Layer 4 of a small transformer language model trained on English Wikipedia (16 layers, counted from 0, width 128).
A neuron's activation on a vector x is GELU(gate . x + bias) times (in . x + bias), where the dot is the dot product.
The model reads these tokens: " p" "at" "ted" " S" "ak" "ai" "'s" " sh" "ould" "er" " to" " mov"

The vector x that enters this layer's MLP at each token. A number n stands for n times 0.028.
0 " p": 20 4 -24 2 8 13 -13 12 -18 -7 -4 5 -5 -27 -5 15 3 -3 -19 23 -5 -9 -6 -7 -13 43 8 17 -24 43 5 22 9 13 15 -5 -27 17 -11 -14 -38 -1 25 22 8 -39 -5 -51 32 87 -53 -38 29 -3 45 17 20 -7 12 7 -13 47 -12 -35 7 16 -13 3 23 45 15 33 -13 -22 -71 -21 -14 45 5 5 17 33 32 -9 -10 -26 -10 49 20 16 4 0 15 54 61 13 -11 16 25 39 34 21 19 46 6 53 33 15 -1 -30 14 20 61 24 -11 -7 8 19 20 2 19 -19 -2 31 -28 22 13 -7
1 "at": 4 -17 10 17 40 62 18 -14 4 -12 36 1 8 3 27 -1 27 -6 30 -7 7 35 5 18 17 29 -22 16 28 14 52 21 22 41 12 2 -11 -12 -38 5 7 6 23 -34 24 -1 25 -11 -19 -4 -54 -39 4 -8 83 3 4 22 -3 27 -36 0 3 -17 -21 19 18 -8 28 -25 -63 -7 7 -14 -18 28 41 43 5 -39 66 11 41 -64 12 23 23 -1 -7 -13 -24 10 -31 44 10 8 8 52 -30 38 22 -3 2 35 -24 3 -43 -3 7 -11 -26 -30 -4 -26 31 -15 -22 -6 -15 -8 -53 27 6 11 14 12 14 -33
2 "ted": -42 -32 -13 -48 -58 13 -3 47 -4 -3 -6 -44 -41 50 50 -35 -36 10 44 -33 -21 42 -36 3 20 -8 -21 -16 -27 -11 27 -18 -1 5 2 31 11 29 -9 14 46 0 10 -11 5 -7 7 -14 40 0 -17 -12 12 24 -52 -8 17 -17 -2 19 -24 -18 -43 -21 -41 8 13 40 46 -4 1 5 45 -36 -24 0 12 -10 -15 -25 -20 22 44 11 -12 -12 -13 -17 -2 -25 -9 45 -17 23 -44 1 -40 3 -29 27 23 22 2 -4 15 13 13 5 -41 36 18 17 56 17 17 32 33 20 -4 -11 -16 7 -4 19 55 6 -1 -21
3 " S": 31 42 49 -18 3 29 11 -36 -6 -2 2 6 -11 -14 -9 7 -22 -14 -5 -22 -45 40 -1 -23 -4 16 15 -31 -1 -21 9 -7 -11 -9 26 3 -60 -14 15 -69 -24 -7 -6 28 -22 -7 -6 -1 -15 14 8 -24 32 -29 -27 18 31 -7 14 1 -21 19 -65 4 -17 62 -17 -19 18 -6 -14 13 20 34 -4 -24 14 -1 -27 -16 -16 -53 -25 -50 -40 19 -28 41 -13 34 -44 1 24 20 14 28 -11 12 6 -31 -20 -9 -1 10 -17 23 0 6 -13 -11 7 -17 -17 10 -8 -12 21 -1 11 3 23 -65 38 11 -2 27 -14 -23
4 "ak": 24 -2 7 -9 -33 -9 -27 -18 9 -33 -25 -32 -1 21 30 -14 18 -26 11 -57 -30 9 -7 15 -41 7 15 11 43 -31 2 38 67 -18 -13 32 24 -1 -38 18 -6 -24 -55 17 2 -16 12 -3 -14 -19 -26 -17 5 3 28 -2 -43 -11 -29 -12 7 20 -7 5 -15 18 -3 -32 16 6 -62 30 13 13 21 -19 63 14 11 9 74 -6 -24 7 7 -6 -21 -39 -16 -12 -28 -1 -38 26 -32 57 15 -17 0 -26 -11 -41 4 2 -12 6 -50 -1 -39 5 -1 28 14 29 21 -1 24 7 32 -21 -26 37 25 -11 -31 12 -10 2
5 "ai": -23 -51 9 -3 3 -7 35 -34 9 -37 -5 15 -11 56 6 7 17 -34 6 -51 -57 12 42 23 -43 -19 24 -13 -30 -14 29 26 -41 -24 11 -16 -5 40 -27 2 -34 4 29 -17 43 -6 -22 31 -57 -15 9 -5 -4 -8 -16 -23 -11 -19 -57 15 -1 -18 2 -12 -65 -30 -5 -24 -24 -13 -10 -11 55 19 14 17 37 24 22 -16 54 -17 -29 -22 22 5 -18 -14 13 -1 -7 -25 10 -1 -16 22 -9 -30 1 0 34 13 -12 13 -15 19 17 15 -33 28 27 -34 -32 -15 9 21 -6 -18 11 -33 -2 49 13 28 -29 -20 -8 0
6 "'s": 14 15 16 23 -72 -14 -5 -5 12 -9 33 -59 33 23 45 11 -8 5 -63 -8 -21 0 -18 34 -33 -23 6 44 28 -22 -25 52 -28 8 -3 1 3 -3 -47 -7 -7 -42 25 47 -30 -5 11 13 4 25 -32 -48 9 12 -38 -39 18 20 -47 19 -27 0 -26 -17 5 3 15 35 -40 12 13 34 21 -19 -26 -5 13 -2 24 -46 -14 -19 10 9 -49 -26 -9 3 -22 12 -12 24 -4 -39 -38 4 30 29 41 -48 30 -12 -11 -5 16 16 3 -18 14 -32 13 13 -51 18 -14 30 10 -1 5 18 21 -26 15 4 15 -19 -16 -37
7 " sh": 18 -14 -17 2 -53 16 7 -26 -18 1 40 -4 -58 29 -18 9 -6 -13 -3 18 11 14 11 26 -12 24 -8 -6 -14 5 -35 51 -2 13 -32 -49 4 1 -6 -20 -35 11 -13 31 21 -48 2 -1 12 18 -17 2 49 -4 -42 25 56 16 8 0 43 7 -30 -1 16 31 -27 -8 -18 77 18 25 9 -36 -2 31 51 -14 -12 -10 25 -6 -6 30 14 -11 -25 20 -28 -9 -33 -11 23 4 37 38 15 9 74 -11 -12 -4 -1 -21 -24 20 -2 -41 17 -61 13 -24 27 23 10 -1 11 -6 -9 30 7 20 -10 10 22 -14 -37 -21
8 "ould": 38 -7 -21 -17 -18 14 11 15 33 24 -49 26 -4 24 6 34 17 -4 8 4 24 65 -6 7 57 -36 -15 -16 25 -22 -32 30 -44 -22 16 11 17 -9 -26 -7 -17 29 5 8 23 -13 -21 -21 1 37 -21 -35 -26 -13 -20 -15 -1 19 -32 21 -8 -75 29 -9 -42 -26 22 -20 30 57 -6 29 -6 18 7 21 -1 25 -4 14 -18 -6 33 4 58 -19 -43 -18 -2 0 -1 -4 -52 -21 -4 42 -17 -18 -39 -35 -12 -37 -6 -11 29 15 -1 30 -35 -31 34 -19 16 15 6 -58 4 12 -10 7 53 20 -7 39 1 16 20 -12
9 "er": 6 -26 19 -49 -39 33 24 -12 7 -17 15 1 1 71 -5 -9 -12 -21 3 -5 16 45 21 14 0 -29 10 5 -26 -13 4 39 18 9 -2 28 -16 6 -51 -18 17 2 31 -10 37 11 34 -15 -11 -27 30 -1 -11 -13 -34 10 25 8 -32 20 7 -17 -12 -28 28 -24 4 -18 17 -51 -16 -1 -10 -51 19 -29 -19 -33 0 -13 14 -3 4 5 -18 -27 -93 -30 -4 -62 -13 42 3 -21 -4 1 -35 43 10 6 24 10 21 -6 32 28 -30 -4 -41 33 38 -16 20 -33 10 30 47 24 38 -25 -4 1 29 27 -17 -20 24 -30
10 " to": -20 -19 16 -35 -18 -31 -30 11 13 -10 2 -37 -5 -3 -10 56 13 -16 25 -15 21 36 4 6 6 -19 -15 36 -36 -1 19 15 -46 7 -7 -13 11 3 -49 -27 -13 27 30 11 12 12 -24 -25 -22 42 3 -47 8 -20 1 -10 4 -25 -44 27 -90 0 -33 -19 29 13 58 19 6 41 23 -22 -7 29 -17 -7 35 -21 14 -18 -13 -23 9 -27 -39 7 -36 -14 -20 7 -25 12 -47 -12 -40 22 -14 -12 58 5 1 9 30 -3 17 14 25 16 17 -16 -5 -7 -32 -9 5 -18 4 2 -5 40 21 -4 -7 3 44 -15 -20 -8
11 " mov": 45 8 -13 -11 -4 9 21 0 21 -8 23 -36 -7 6 -24 11 26 -19 -46 -41 9 -49 17 0 -7 11 -2 38 -17 16 22 77 -17 27 -18 12 -3 -33 -16 6 -17 -9 12 6 -18 -12 13 29 14 23 -82 -66 -19 -19 -23 31 2 2 51 18 -17 -14 22 31 4 34 -20 17 1 30 21 -32 8 -21 7 7 28 -33 12 -41 -24 -35 -6 -9 17 17 49 -16 14 -7 -15 19 -53 -29 0 19 -25 55 2 -14 -4 33 2 -31 -29 -3 -19 4 48 -24 -8 -55 44 12 -3 36 -23 29 -20 35 1 27 15 -41 7 5 16 32

Each question shows the input weights of one neuron of the MLP. A number n stands for n times 0.0038.

n311 gate (bias 0.063): -17 9 21 20 3 2 -39 22 24 11 8 -9 3 26 4 0 -5 -50 21 -4 11 -4 -8 41 -10 5 17 17 -11 -14 -27 20 -29 17 1 13 -29 -23 -15 -32 28 3 3 -5 19 11 -36 33 6 36 11 -3 7 26 -11 -5 -21 29 20 3 -16 12 -33 -6 20 2 -7 42 8 -5 -26 -10 10 -5 16 12 22 -5 -9 4 -4 1 -35 11 -12 -7 -5 32 5 39 16 -22 -1 -9 -8 -37 -22 10 -25 28 8 9 1 -18 4 44 12 -8 -24 16 -8 -1 10 -11 -19 -43 -18 2 14 7 3 6 -36 -18 2 -8 25 -25
n311 in (bias 0.010): -33 27 1 32 25 -1 15 10 -27 -1 -11 -14 -21 32 15 24 10 33 14 16 -13 13 -13 24 -24 -23 -25 -22 -19 -25 -11 -27 -14 10 -18 4 45 8 37 16 -9 -16 5 27 -2 14 -3 -17 1 13 -6 26 -4 4 -12 13 -21 -10 4 14 19 -20 -12 -14 28 -11 -17 2 5 1 41 -3 3 4 -15 -16 -14 -12 -1 -9 13 -17 23 -6 -35 -7 22 -66 16 7 33 12 -10 30 -19 -1 -23 34 -12 -20 10 5 -30 -16 -32 5 -17 14 9 3 -1 1 2 13 -33 -19 6 -10 20 -32 0 -38 1 -12 3 -10 -4 -29
On which three tokens does it fire most, strongest first? 2 "ted", 6 "'s", 4 "ak"

n259 gate (bias 0.006): 17 -24 27 1 5 18 5 20 -22 -8 -10 21 -4 38 20 -53 14 -42 -18 -6 22 -38 -6 -10 3 25 -1 -19 -18 10 -11 -22 -11 6 -10 18 -55 10 -17 17 2 -17 -16 -47 41 -14 14 20 51 10 14 4 -2 -11 -17 32 15 38 0 -18 -14 34 -2 18 8 -27 24 28 14 -21 -9 10 12 -5 -8 -1 20 -38 35 -21 -1 36 -3 -6 47 -17 -15 43 3 -25 28 -43 34 -58 4 11 33 4 -22 47 51 -8 2 23 -1 15 49 -1 -1 -8 3 12 -27 9 -17 -9 15 17 -21 2 11 15 -18 -28 -17 7 7 -14
n259 in (bias 0.014): 12 0 -7 15 3 -8 31 -11 13 -4 -7 -41 -6 10 -2 19 -4 -26 -17 -26 -1 17 15 -1 -22 1 21 6 -35 -35 -59 -22 -3 42 6 10 -14 25 -6 1 21 -14 9 17 -17 -7 -5 8 17 31 -27 3 30 3 -1 33 -6 27 -17 -3 -14 7 38 -22 28 -6 -11 16 9 -11 46 -33 -11 -46 13 11 11 -1 -16 44 1 -14 13 -37 -23 5 31 27 -39 -45 18 -8 -12 -1 4 13 5 10 3 -26 29 -35 11 -20 13 -14 -19 -5 -39 -18 48 14 10 -3 10 8 -39 -15 -6 22 6 14 50 2 -4 -42 -1 14
On which two tokens does it fire most, strongest first? 9 "er", 0 " p"

n3 gate (bias -0.070): 7 -17 28 -14 12 6 -16 -5 26 3 -39 -6 -13 -10 -13 33 11 -34 -15 27 12 -16 -23 -9 32 -10 -6 -40 -32 -11 13 -34 -16 -7 4 30 4 -24 -16 34 -8 -5 -28 27 -1 6 29 -31 1 -8 -26 -35 19 10 13 -35 -32 -9 16 15 -2 11 -33 -30 4 -18 16 18 4 -13 -23 31 -48 -10 11 43 -2 9 33 32 -3 -10 -20 13 27 17 7 -6 -6 -32 -1 -33 51 40 17 25 -37 -13 -29 23 -20 -10 12 -27 -44 -12 -31 15 23 27 10 -12 33 37 40 -18 34 15 31 51 23 -14 -9 8 21 -10 43 30
n3 in (bias 0.140): 0 -28 -3 12 -24 35 -38 -20 25 20 -19 -12 -29 -9 -42 11 -28 8 -10 -13 34 15 -19 -13 0 -8 5 5 -22 -9 -14 6 11 19 -32 4 -21 -17 -8 25 11 30 -14 9 28 10 -31 42 -38 28 -25 -56 10 -19 34 -8 4 -10 -7 -7 16 13 9 -3 18 -3 -34 31 -14 29 10 -3 -20 16 -21 10 -13 -1 15 17 -12 -15 38 28 11 -13 8 -11 27 -10 -11 -26 19 -1 -11 38 -15 -5 -19 -36 1 3 30 -50 -41 28 -50 17 3 39 35 -33 22 24 16 -36 -1 14 -23 12 18 -10 20 -16 35 8 29 -5
On which token does it fire most, and how strongly? 8 "ould", at about 1.4

n155 gate (bias -0.124): 9 -10 22 26 -34 -8 -19 -9 52 -12 3 -11 39 -3 37 -34 -5 8 19 -12 -10 7 14 -15 -1 -3 26 -45 -5 11 -58 -19 9 26 17 20 -45 1 -25 -32 14 18 21 17 13 16 -16 17 5 -45 -7 12 6 -31 9 -35 -3 32 -5 34 7 -7 8 -42 11 13 -19 11 -10 -2 31 5 40 -40 17 1 3 -2 7 25 -16 -9 -8 -9 -22 -14 -22 14 -8 -9 4 -16 -9 41 -27 -30 -19 -55 40 42 -12 5 15 9 19 -12 -7 37 39 -9 -26 29 11 10 -22 -32 -2 29 8 -8 8 -23 -12 31 -17 -6 5 -12
n155 in (bias 0.022): -28 23 -27 -9 -33 -45 6 -6 3 18 22 -9 6 39 20 -32 -42 -14 -15 55 -14 21 -15 -19 13 1 -22 37 -35 14 56 -44 10 -17 -3 17 -27 -26 4 -46 14 10 -2 57 34 31 1 -11 -17 -34 -14 19 -5 12 -19 -19 -14 -9 -6 -6 7 33 8 15 -8 -34 -11 -16 -36 -8 4 -25 10 -33 52 11 4 10 -18 -6 16 20 2 31 11 21 -6 11 5 1 37 -2 -29 -11 -27 40 29 -13 1 3 -31 -10 7 -18 -12 13 15 -9 1 -12 -9 10 7 -1 -1 23 -17 -17 -30 52 10 -10 34 14 20 47 33 12
On which token does it fire most, and how strongly? 1 "at", at about 0.15

n232 gate (bias -0.032): 12 9 41 -5 -26 51 -8 23 17 5 0 -28 -17 27 -9 -11 7 -6 3 -8 14 -14 -13 -16 48 -11 25 14 7 7 -10 19 0 11 13 18 -13 16 -15 -31 28 25 6 -3 -1 -13 -38 -6 27 29 9 25 16 4 -35 -26 -41 46 -27 32 -13 1 29 -17 13 -38 0 -12 -6 3 19 1 12 1 33 11 -11 -43 -17 9 12 6 -26 22 14 10 2 -5 -5 -31 4 13 22 -12 25 -45 8 7 -21 6 36 23 1 -14 -22 -51 -22 8 -17 -15 13 7 5 -11 27 41 34 -3 -29 -30 17 7 -21 -3 28 -23 -27 20
n232 in (bias -0.038): 24 5 -33 -6 -8 40 19 -11 10 -16 15 -27 -9 17 -44 14 -3 3 -3 11 8 10 -36 -36 -22 34 -9 -9 7 19 8 38 29 7 -9 -20 -47 16 -15 -13 -17 -12 6 30 -1 36 -12 15 27 10 50 -20 -30 -43 -15 -7 -10 -15 15 20 -18 25 -35 -1 8 36 33 -7 27 -26 18 3 0 3 14 4 -7 -42 18 29 10 10 -19 15 11 7 33 -11 55 -7 43 -18 -47 -4 -26 -1 -27 -18 -13 3 -28 22 -5 -32 10 -15 -24 19 20 5 3 -38 20 -14 -2 -28 -43 3 -26 -3 -1 -25 -25 -13 17 -4 3 -18
On which two tokens does it fire most, strongest first? 11 " mov", 4 "ak"

n138 gate (bias -0.011): 10 23 10 -40 21 -7 -2 27 -29 -36 -40 -14 -5 19 -12 32 10 16 -3 0 -7 3 -6 3 44 -29 -19 -3 -79 20 20 10 26 23 -29 -8 -6 -21 -38 -43 -11 -4 42 -34 -26 6 -7 23 -45 -1 -17 -3 -46 -10 -6 17 21 -3 26 -20 8 12 -41 -32 36 -8 12 -20 -33 -4 42 15 16 -1 -3 17 -18 -13 3 3 20 44 -24 14 -42 -7 -34 -25 34 10 -16 25 13 -8 -14 4 41 -14 -7 36 -12 40 -8 15 12 -8 12 5 28 -10 -21 -11 7 4 -7 -23 -21 -22 30 -20 21 -5 -2 7 -24 43 11 -1
n138 in (bias -0.097): -16 1 -15 33 -18 -20 6 -4 43 15 -3 -8 -25 -3 24 -18 -19 1 3 -11 15 0 42 6 -6 14 29 36 -6 8 -25 -2 15 11 -32 26 -11 -3 -21 -25 -16 22 -3 7 21 18 -26 -35 42 4 30 -43 32 -3 29 15 -21 -34 -34 -15 -40 26 38 -3 -6 -9 3 26 14 -13 5 9 14 10 -24 -10 -35 -48 -11 26 -26 25 16 11 -6 36 37 24 -30 -38 -43 -20 -7 8 16 -24 -1 -37 -21 -23 22 -13 7 -28 -13 32 -46 28 25 -54 -47 -6 19 43 12 13 42 18 36 -1 -6 -15 -6 -32 23 -19 -6 2
On which two tokens does it fire most, strongest first? 10 " to", 0 " p"

n258 gate (bias -0.133): -6 -12 -11 -14 23 20 19 7 -26 -3 13 13 14 -29 -25 -15 18 3 -1 -11 55 13 -2 12 8 4 14 -5 2 -24 -7 47 -3 -7 34 -10 0 -6 38 -19 1 -1 -1 -17 1 26 34 -8 34 -23 4 32 -15 -1 -2 26 -3 24 -21 -5 0 8 2 27 -1 -6 5 -2 -3 15 6 18 5 33 5 10 24 -4 -5 5 -11 -22 31 21 -3 25 -9 -34 -2 21 11 -8 -21 33 -3 -7 -23 26 -14 -16 4 -5 15 -15 -10 6 28 30 -20 -14 28 13 -20 -10 -24 4 -24 -26 15 19 -13 44 6 17 -38 -7 -5 15
n258 in (bias -0.156): -8 18 23 24 -2 39 -23 14 -17 30 -18 0 45 6 -18 2 18 2 22 -15 21 4 8 5 -4 6 31 -22 -13 4 -8 27 24 -7 2 -27 9 5 14 13 -10 32 -45 -5 -1 -1 -29 8 16 12 24 32 9 27 22 0 14 2 11 -7 -8 -5 -6 10 -10 -12 -7 -17 46 2 -15 29 11 6 4 19 -33 30 -21 -22 16 22 -15 -9 21 -4 13 14 11 20 12 33 -25 2 -23 -11 8 5 -1 7 -35 20 2 -4 -3 11 -18 -30 4 5 10 34 7 -5 -14 -32 12 -6 53 14 -15 38 -23 28 -25 1 28 33
On which two tokens does it fire most, strongest first? 6 "'s", 10 " to"

n36 gate (bias -0.078): 22 32 52 36 -18 5 15 -34 3 -39 -47 -15 25 -25 -8 -13 -29 -37 -4 21 15 5 0 -12 -27 1 -3 -19 -2 -13 16 22 -6 -7 12 -10 -19 -23 -9 28 -18 -39 24 2 5 41 17 -39 -8 11 -35 30 -18 2 -10 -10 9 -8 25 25 -8 8 3 23 47 -37 26 -19 18 56 -35 12 25 0 -7 -5 12 -6 -1 -17 -33 2 12 1 -4 20 -9 -3 16 -1 7 -9 -13 26 -6 31 -53 15 -29 -10 -18 -6 -21 -28 -27 0 9 0 20 3 10 -18 -22 8 -31 7 33 3 28 15 13 -5 13 -21 -21 14 -21 -3
n36 in (bias -0.059): -28 -2 -28 30 -7 -15 -5 35 29 18 8 -1 28 -19 -50 -11 6 27 34 -23 -8 23 16 6 16 -45 44 3 0 15 27 -1 -16 -4 21 -6 -36 -13 -44 -2 -39 7 12 -20 2 -24 -4 -35 -5 -9 11 -14 6 -4 -24 31 26 7 -23 21 26 1 -7 -39 -13 24 0 -11 -6 -43 22 -3 -23 23 -29 -2 8 3 -22 14 0 -7 -18 -6 5 11 -1 35 25 -26 -5 -58 7 7 30 -4 18 -40 -28 45 22 -21 11 5 5 -45 -10 22 4 15 0 24 3 7 -16 -29 4 19 -42 25 -23 -74 3 13 3 -22 -5 -5
On which token does it fire most? 3 " S"